Layer 6 of a small transformer language model trained on English Wikipedia (10 layers, counted from 0, width 64).
Take only the direct path to the model's output, skipping the later layers: a vector added to the residual stream pushes a token's score in proportion to its dot product with that token's output vector.

Output vectors of the tokens that the questions are about. A number n stands for n times 0.027.
"ire": 6 -5 23 -11 -11 -43 6 3 -15 12 31 2 -27 -4 -23 -33 33 -40 3 29 10 17 -19 5 -7 1 -26 18 -16 6 18 -36 13 25 28 -5 12 -33 22 7 -9 -13 -7 -25 -46 18 34 10 18 -7 -28 16 -22 0 -11 34 -5 19 20 1 -3 6 11 16
"por": 1 4 19 -3 12 -34 -31 -6 44 51 50 -17 -48 35 -43 -25 32 -70 -8 27 -5 -8 1 -22 -18 23 6 35 -8 4 20 -4 -9 44 -2 -4 -13 -61 -46 51 -32 12 10 8 -17 -15 -2 2 41 14 -22 -8 44 9 13 9 -47 31 4 -6 -38 19 -28 24
"e": 23 -8 14 9 12 0 12 -6 1 14 -6 22 -3 -6 -9 -24 29 19 -5 6 35 -33 -25 -14 -7 4 15 3 -27 11 8 -32 63 40 -1 -35 3 0 -27 -36 9 39 12 -22 -15 5 -16 -17 17 -13 7 -21 -1 -14 8 1 -6 -20 24 4 -19 -17 4 14
"ys": -23 13 8 -17 3 -34 -33 20 -14 8 8 13 -5 -4 -48 -29 1 29 7 27 4 -10 -5 -1 -51 2 2 19 -42 -3 13 -5 -5 15 -24 3 -46 -26 29 5 16 9 24 -5 -18 26 57 9 4 -24 -35 16 25 19 30 9 -16 4 12 6 -19 -2 44 5
"ron": 11 14 -18 7 9 29 -44 18 1 44 44 9 -18 24 -30 -13 1 -7 11 39 -12 17 51 -18 4 0 -10 14 -17 15 16 -9 -25 6 16 13 -21 -39 1 -1 -37 -26 11 9 -16 36 3 -9 -35 -10 -20 20 -1 -2 -4 11 -22 19 4 -20 -43 7 5 -12
",": 15 10 -10 0 1 5 14 -29 22 -3 -1 19 -3 11 16 2 -7 1 14 2 -8 -11 12 -12 -1 -17 -5 24 9 -20 -10 -7 -4 -19 3 -1 -18 2 14 -28 30 -20 7 -7 -3 -20 -6 9 6 6 10 -10 4 -5 -10 -9 12 -7 25 8 16 -30 5 5
"itt": 5 -28 11 -18 2 -11 -19 -3 5 26 10 30 -8 0 -38 8 10 7 11 35 -4 13 -27 -9 -27 11 14 9 -22 -5 22 -12 -2 -1 -13 -25 -2 -41 11 27 9 0 -6 9 -6 2 21 8 18 -12 19 -5 -18 45 -9 13 -23 16 6 -15 -38 5 -10 20
"tain": 5 -15 -28 -32 -10 -14 -37 -4 1 18 36 48 20 -15 -21 -28 22 -52 -30 64 37 15 11 -29 3 44 -5 8 -28 8 26 5 6 33 6 11 -22 -61 10 15 -9 3 48 17 -25 -22 -2 -42 8 -24 -38 11 58 31 36 15 -60 -23 -7 -39 -13 -12 21 46
"el": 5 1 46 8 -13 -10 6 2 5 2 -20 5 18 7 -23 -20 13 13 -7 39 -4 -22 4 -11 -8 17 -7 -8 -29 -3 10 20 3 -9 -2 -13 -10 -15 11 -10 -9 20 5 -16 -30 9 -8 -22 27 8 -49 9 6 11 10 17 3 -20 27 -2 1 7 6 0
"age": 17 -17 19 -12 11 22 5 32 -8 31 -29 11 16 -2 -38 14 13 -1 -33 9 3 -17 2 -27 -25 22 2 18 -33 10 7 5 2 -26 27 5 -27 -70 -16 40 -32 20 40 -4 -13 36 7 4 8 -34 -10 13 19 -30 12 12 -29 14 -9 -23 19 -8 -3 30
"lish": -22 -37 2 -14 1 -11 -51 26 48 44 46 16 37 -9 -77 27 46 -22 12 41 -16 16 -23 -32 -41 32 -7 32 -36 -17 30 -11 -42 2 -27 13 -35 -48 7 64 -19 32 79 -28 -47 28 42 -51 14 8 -10 40 29 24 52 26 -63 -10 18 -53 -45 -3 -8 -23
"ael": -7 8 -4 -7 3 7 -24 -2 -2 48 28 -14 29 -33 -44 -30 25 -23 1 32 29 24 -20 -28 -63 24 45 34 0 -17 22 -23 -14 9 5 -60 -31 -58 11 39 -27 1 9 15 -9 44 46 -46 16 -23 -27 64 -18 42 18 36 -64 39 -15 -54 -43 15 61 1
"otal": 20 -56 28 -25 -12 -25 -20 36 10 4 28 41 22 -20 -81 -2 66 -10 -22 28 37 -14 -7 -12 -17 56 -18 19 -36 1 25 5 -27 44 2 -2 -46 -27 -31 16 -28 20 54 -18 -36 15 40 -11 -3 5 -62 13 47 13 36 28 -59 28 -1 -21 -31 -5 29 -30
"°": 0 -30 -7 -20 -5 13 -25 14 29 -10 33 0 -3 37 -35 -4 31 -20 -32 2 -7 26 3 -18 -19 48 18 12 7 -25 39 1 -24 32 -4 -49 3 -61 -8 15 -26 1 32 6 -42 33 33 -51 -6 19 -42 39 19 -19 42 -3 6 0 -18 1 -30 4 61 -17
"ral": 7 0 28 -11 8 1 -12 16 13 -9 31 -17 -6 37 -41 -13 3 -5 -19 50 21 2 12 -40 11 42 4 26 -12 4 20 -4 -27 15 0 27 6 -53 -24 -9 -39 23 23 21 -9 23 6 -48 15 4 -9 33 44 -16 16 -15 -39 18 1 -38 -55 11 -24 -26
"ran": 12 13 -10 19 10 2 1 14 13 14 50 0 20 -1 -12 -22 23 -10 8 7 -13 17 7 -41 15 0 -15 3 -4 -3 27 -25 -5 27 25 11 -17 -40 -11 1 -27 -20 24 -11 -1 3 23 -13 -20 -13 0 14 -4 -28 14 -5 -24 12 -4 -32 -2 10 -13 9
"ween": 6 -35 53 -52 15 -42 -19 13 27 29 63 24 -31 -26 -70 12 50 -25 9 62 42 13 36 -21 -93 68 29 61 -21 -3 25 14 -36 -11 4 -39 -23 -40 0 35 -27 -7 15 32 -21 2 54 -31 37 -30 -12 -10 -4 -8 -10 27 -65 -4 -10 -20 -69 -5 52 11
"T": 2 -7 -23 -21 6 -19 -11 11 15 37 -1 -1 19 -19 -2 -2 22 -7 -3 35 -9 11 -16 4 -13 20 14 0 12 2 25 6 -8 -10 -11 -16 -1 4 -10 14 -32 -13 -1 6 -10 10 9 -11 -11 -5 1 -18 17 19 -1 26 -29 -3 9 -28 16 -3 6 -1
"(s": 36 6 -29 -3 -16 -12 -3 2 9 0 19 -7 9 -2 -10 -1 3 -15 -16 21 19 14 -11 2 -18 -4 11 28 0 -41 31 24 -15 16 33 -10 -36 -39 -17 35 -35 1 49 -28 -21 3 25 -22 9 -12 -38 -6 22 -3 -9 48 -42 41 9 -8 -30 6 3 25
"ents": 15 13 3 -17 -17 -35 -1 -20 9 21 34 -3 20 19 -47 -26 23 -6 11 58 -33 -40 17 -25 -31 -26 -13 26 -28 1 12 15 -16 36 -49 -39 -12 -56 -27 27 -14 -4 43 -15 -28 2 20 -12 36 24 -51 -16 53 33 3 34 -35 62 17 0 12 18 43 -18
"though": -25 -33 11 -21 -8 -26 -4 23 -3 28 39 11 -11 10 -64 -47 22 -21 -29 49 42 16 28 -15 -38 32 -22 32 -31 10 20 47 -54 15 -15 -22 -19 -67 -8 16 -25 -2 36 36 2 -3 44 -21 -43 28 24 -2 21 23 42 3 -50 34 -23 -6 -34 13 45 -8
"ive": -3 -16 3 -20 -23 3 12 13 8 -14 6 30 9 -16 -19 -11 24 -70 13 44 20 5 1 0 -8 5 -29 0 -13 -27 20 -18 5 11 18 10 -11 -54 4 -1 -11 4 25 4 6 -3 -8 0 -13 15 28 -17 12 27 30 55 -33 32 -21 -30 -27 -9 -2 25
"cept": 9 -23 31 -6 1 -19 -32 -1 1 37 -10 -9 0 -22 -36 -13 15 -35 -14 41 32 27 -2 12 -17 22 -12 17 -33 17 25 21 2 22 5 -34 -22 -58 16 16 -31 8 37 -6 -48 -17 6 -10 -7 7 -3 5 23 13 10 1 -27 -12 -10 7 -2 42 33 8
"ony": -28 1 28 8 -4 -8 -21 8 -21 24 27 4 7 19 -54 2 52 -21 13 18 29 2 13 -30 -43 50 -11 16 -15 -8 14 17 -5 29 -14 -8 -23 -50 -30 42 -1 45 19 12 -36 14 27 4 21 24 -43 -1 -1 65 -29 -24 -62 8 -20 0 -41 -13 7 -3
"duction": 27 4 -5 2 9 -13 -30 21 -12 30 8 -4 -13 16 -2 -13 12 -29 -28 47 6 16 -35 -7 -8 30 -23 32 -35 -24 42 -8 -11 13 -17 -21 -19 -31 16 31 -31 6 35 13 -20 -25 47 -20 34 6 -6 -8 20 -8 -14 31 -30 -2 6 3 -51 10 34 -3
".\n": -18 8 5 1 -9 7 1 3 51 -9 14 33 2 23 -8 -28 -6 -7 -39 22 -11 -14 13 -12 -33 11 21 20 -3 -8 3 7 -24 7 -4 11 16 -51 -6 -6 3 -21 -2 -7 -36 -11 46 1 9 26 5 13 23 35 8 -3 -13 8 12 -22 -33 -12 -5 -7
"her": 29 -12 50 -10 -4 3 -7 3 2 -1 20 31 0 -2 -40 7 -2 -12 -1 26 26 13 -9 -61 -10 32 25 10 -8 2 9 32 7 -1 16 -3 -34 -52 5 25 -34 25 15 45 -49 -10 33 -30 4 -5 -17 -32 8 28 -10 -16 -25 1 -17 -49 -42 23 59 -8
"ings": 7 4 -18 -16 -5 10 1 -10 5 2 0 11 -8 -17 -41 39 6 -22 -13 39 -16 -16 60 13 -23 33 13 27 -26 23 13 1 19 -1 -27 -67 -14 -56 21 18 8 4 23 17 -26 -10 22 -9 16 -29 17 43 -4 -6 -54 30 -19 38 -6 -27 -35 -1 15 20
"-y": -8 -8 1 -42 10 4 -31 25 -9 62 29 3 8 10 -46 10 15 -9 -17 60 6 6 -13 -7 -7 -13 4 44 -32 -7 6 13 -33 -12 11 0 -13 -43 -5 18 -11 5 15 -18 -28 17 67 -18 -6 -7 -48 20 26 -1 -18 -17 -11 9 0 -1 -27 11 44 10
"hip": 28 -22 2 -44 5 -29 -31 37 25 83 -16 17 -36 -4 -9 11 13 -40 9 62 52 -13 -16 -27 -68 63 -6 19 13 -44 27 -46 -15 21 47 -52 -24 -55 5 48 -21 15 -2 -4 -43 -33 44 -29 26 27 -31 -7 7 6 44 35 -46 23 12 -49 -22 22 29 8

Each question shows what one neuron of this layer's MLP adds at an activation of 1. A number n stands for n times 0.0034.

n155: -9 -29 12 -33 16 -10 -26 42 -58 47 5 26 36 0 2 0 8 12 11 -38 3 24 -42 -18 -43 -13 -28 -16 11 8 -26 3 33 -7 -23 5 -13 43 18 -9 20 -1 37 -6 -5 41 -17 60 -16 1 -9 -20 7 11 -34 -17 21 -14 7 -8 2 -12 31 7
Which of these tokens does it push up most? "ys"

n14: -29 21 3 -13 15 -9 -4 -33 32 20 6 1 -14 9 28 9 9 1 -11 -35 -8 -16 36 -47 -20 16 20 -14 -23 40 15 22 -5 15 -7 23 3 -5 -25 39 -11 2 -42 10 -4 32 -24 25 -44 -12 -20 -4 2 5 21 -7 -1 22 15 28 -7 8 -38 -6
Which of these tokens does it push down most? "duction"

n232: -3 -31 17 36 -36 -28 19 13 8 -21 19 18 -32 -5 -18 -16 -20 11 22 0 -4 3 1 5 2 16 -39 -10 5 -9 7 24 -15 -9 8 10 24 2 -2 17 -25 46 -5 30 5 -23 6 -8 -25 11 29 -28 -2 13 -7 -25 14 -8 10 20 -6 -36 16 -6
Which two tokens does it push up most, strongest first? "though", "her"

n10: -6 -8 -5 5 10 4 55 27 30 -27 0 -48 -21 50 48 18 -2 41 -28 -9 5 5 -11 -32 -18 19 -11 -10 16 -6 -36 15 35 8 -7 -37 25 -33 5 -28 -41 -20 -12 4 -37 -14 9 -11 38 9 38 -2 -1 0 11 -28 35 28 -34 34 -15 1 0 -20
Which two tokens does it push up most, strongest first? "°", ".\n"

n13: 31 -5 11 -25 32 21 -22 48 -9 -26 16 18 37 -24 -44 -13 -21 -13 7 4 -7 -18 34 -18 5 40 13 -11 4 -24 -37 34 -10 -14 11 11 33 -3 -14 -14 18 8 -9 -19 26 16 -18 -36 29 -21 2 -2 14 6 27 -39 27 24 -33 0 -29 -1 13 -33
Which of these tokens does it push down most? "ire"

n150: 5 48 -22 27 -20 45 3 8 -41 4 38 -30 -9 -8 11 6 5 -6 -20 35 -15 -20 38 -37 10 -5 18 -37 2 12 23 1 8 -25 -37 -37 29 -17 52 0 36 2 17 22 17 -15 0 12 -28 -10 -11 -12 -29 16 -25 -4 37 -6 -66 11 -8 -12 -29 29
Which of these tokens does it push up most? "ings"

n123: -10 -17 -28 8 -21 62 -38 -9 35 -37 -15 -2 -19 -4 -12 23 31 -20 -14 42 1 19 -13 25 -33 -20 -23 62 -11 -21 44 -17 43 3 -22 -2 -19 -46 -3 25 -8 1 54 -14 3 -19 -31 -21 39 -13 6 -6 16 19 25 -8 -25 11 5 0 7 40 11 -49
Which of these tokens does it push up most? "lish"

n225: 12 -12 21 21 29 51 21 -23 33 -14 -20 7 5 17 -20 16 10 -26 -19 1 18 -31 -11 39 8 21 8 -33 -18 34 -57 -7 -36 65 -4 -2 38 -6 19 -15 -7 -4 -27 -12 5 15 -21 -14 -41 1 19 12 0 -20 15 -21 -18 -5 19 13 -32 33 -36 -17
Which two tokens does it push up most, strongest first? "ral", "e"

n23: 8 23 -26 -15 2 33 6 -3 2 31 25 18 4 17 32 -40 15 11 36 -41 0 -4 -18 -50 -21 -45 16 29 -6 -48 18 16 -14 -32 18 12 -28 -6 12 17 10 29 -8 20 -4 1 27 -19 -27 -23 -6 3 14 -25 5 47 0 -24 14 -16 -3 -8 -40 21
Which of these tokens does it push down most? "cept"

n226: -20 24 24 -18 -2 26 -22 -25 9 -48 40 8 20 7 2 -13 -34 23 -37 19 23 4 -14 -20 15 -7 -6 5 -25 5 -21 -40 14 19 13 -20 18 -27 -9 -28 -34 39 -23 58 17 36 -14 25 -6 29 24 -14 44 -35 8 -36 -14 -6 -17 1 -37 44 31 -2
Which two tokens does it push up most, strongest first? "ral", "her"

n223: 13 6 4 6 36 11 20 -6 -12 -47 -13 -4 1 -1 22 12 -7 0 2 13 46 10 -19 -26 6 18 -7 -31 14 -6 -27 -12 -7 6 -9 20 6 -35 0 -6 22 5 -27 -3 40 5 -4 -16 -8 2 -43 -17 -19 -13 13 -22 53 23 12 10 28 6 -18 -11
Which of these tokens does it push down most? "lish"

n216: 56 2 -51 25 8 8 22 6 -13 4 31 -7 22 57 19 -21 0 -6 61 -13 -4 9 -25 4 29 -1 -28 -5 -8 -54 6 -7 -28 -4 13 7 -16 -27 -12 -54 28 11 32 11 3 19 -17 -33 -12 7 2 0 1 -46 1 -4 14 -8 -3 13 -7 44 0 -68
Which of these tokens does it push up most? "ran"

n61: -23 -22 -40 40 27 -17 12 15 -4 9 -11 14 -23 56 3 -18 14 15 11 58 33 6 -4 -1 -13 -21 -7 13 -5 -38 -9 -35 19 4 -16 -12 6 -25 1 -57 24 -35 8 -21 -23 1 22 8 -2 4 -24 40 -19 -4 2 23 -36 21 -33 -12 -11 74 3 34
Which of these tokens does it push down most? "her"

n88: -10 -6 -15 -2 -7 -49 5 34 25 -13 -40 11 0 -5 47 16 -53 23 33 -11 -7 -16 -20 7 -25 -14 -33 -20 -48 37 39 6 10 -38 6 8 4 30 16 -21 18 -25 11 -18 -4 -9 3 19 7 15 -7 -5 22 0 13 14 -21 15 -10 1 -5 -9 31 56
Which of these tokens does it push up most? "ys"

n173: -6 -11 10 6 13 -17 39 25 25 -1 -62 28 15 -53 -23 21 -11 1 14 37 -6 1 23 26 -15 -17 -20 -19 -41 31 11 -36 -25 13 -11 -20 27 -8 11 24 -30 4 -21 15 -40 -21 -17 28 -7 4 -2 -8 -42 -3 0 35 4 30 5 33 34 -24 27 -18
Which of these tokens does it push down most? "ral"

n156: 19 21 -12 13 16 7 -43 -32 23 -13 41 -9 13 -3 31 -13 2 20 7 -12 20 -9 -41 4 -37 24 -10 33 46 -66 -12 0 4 -38 29 -5 14 16 8 9 27 -12 -34 -41 2 -24 -16 -2 -17 4 -2 23 6 -8 29 33 -39 -1 -16 -27 1 30 2 21
Which of these tokens does it push up most? "hip"

n38: -20 -34 -43 -17 -31 -8 -28 -11 36 22 5 10 27 -20 2 1 7 -3 -9 -20 -34 -10 -14 27 28 29 -8 -33 34 15 -1 0 3 14 40 -21 15 23 45 -1 8 5 -23 -7 -26 76 -20 -5 -17 -18 4 -17 -9 38 -37 3 37 10 -2 7 35 -29 -16 -16
Which two tokens does it push up most, strongest first? "T", "ire"

n21: 34 -39 -1 10 31 -14 2 -36 -29 3 26 29 25 3 29 -33 17 17 -42 30 14 22 1 -12 30 -19 -21 -30 -20 -28 -3 12 23 9 -18 -13 44 24 8 45 -15 2 -14 -2 -24 23 9 -6 -31 -3 18 -28 -8 3 5 -35 40 -11 7 -20 -4 27 7 -57
Which two tokens does it push up most, strongest first? "her", "e"

n3: -23 11 -12 7 -29 20 -28 33 -18 8 -25 -11 19 25 51 -8 -51 -16 -10 -20 -18 6 -21 -7 5 22 -13 -4 -26 -18 -12 12 -34 -5 32 27 25 28 -25 42 -5 -8 -3 -23 12 15 13 -11 19 10 29 22 -17 -17 6 29 -15 7 -25 -13 5 -9 7 30
Which of these tokens does it push down most? "ween"

n147: -34 -4 24 -9 20 32 37 2 -53 -6 -2 20 -19 31 -6 -12 18 -18 0 -11 -10 13 -29 37 -6 9 -17 -9 -3 2 35 41 -2 -23 19 25 18 10 35 33 -25 9 31 -15 3 23 14 -6 11 -6 12 -32 -42 10 -50 -46 -16 -23 1 -16 8 -23 4 -14
Which of these tokens does it push up most? "ony"

n220: -14 4 -10 27 43 -16 22 -18 -35 7 14 -20 -1 12 24 -13 32 -32 -33 2 -30 -3 -24 35 0 -18 -31 -24 -2 -19 14 -15 -8 -14 0 10 -3 45 58 9 20 34 40 49 -14 -9 3 -7 7 -5 -7 14 -39 -45 13 2 -1 3 15 -39 9 -25 17 -7
Which of these tokens does it push up most? "duction"

n110: 25 22 -30 15 3 17 45 -52 2 -48 8 3 48 -22 -22 -7 1 52 -67 29 12 4 -12 51 -45 22 6 8 -8 21 45 39 29 -49 -49 -10 -24 17 19 -8 -19 0 6 17 3 -28 3 17 -15 4 5 -11 -24 -8 -16 -11 13 -8 -3 -45 -10 40 12 -19
Which of these tokens does it push up most? "ings"

n8: 12 46 -57 6 24 3 14 -28 -49 -28 18 24 17 8 -25 -50 27 -8 10 24 -21 -3 -14 -10 -11 -1 25 -19 13 -6 26 -6 -16 -2 5 -39 -8 3 34 18 14 30 13 3 -30 6 -5 12 4 -15 0 14 -15 12 26 24 18 -28 28 0 -13 -39 6 -29
Which of these tokens does it push up most? "ael"

n224: 19 17 56 -6 -10 -3 -38 -10 17 13 9 29 23 -68 -12 -25 -20 13 20 14 -2 49 1 -16 1 -29 -28 3 53 -28 1 17 13 6 -3 37 11 27 -47 -1 14 31 12 -32 8 -19 12 -15 -2 -53 -18 -3 -10 8 9 -19 13 -4 -41 7 -2 -40 47 9
Which of these tokens does it push up most? "her"

n187: 6 -26 -10 12 -8 11 9 27 25 -26 -5 23 18 15 27 42 19 -20 -16 5 28 -18 -11 -6 -77 -19 26 -31 -40 9 -30 34 -70 43 -16 2 7 66 -1 1 -10 -8 7 0 -3 -34 16 1 -25 13 -5 1 7 6 12 4 2 12 -24 -36 -10 6 17 19
Which of these tokens does it push up most? "otal"

n149: 2 -9 46 -14 -8 7 -3 16 -4 -2 -19 14 -42 18 14 33 -68 6 19 11 -1 -23 7 20 -16 -29 31 27 7 -21 -1 -6 43 -19 -3 14 -22 -48 1 -31 -14 -25 -9 -13 32 40 15 -4 50 -17 -25 -5 41 0 -8 0 11 24 -9 1 19 35 -39 -66
Which of these tokens does it push down most? "tain"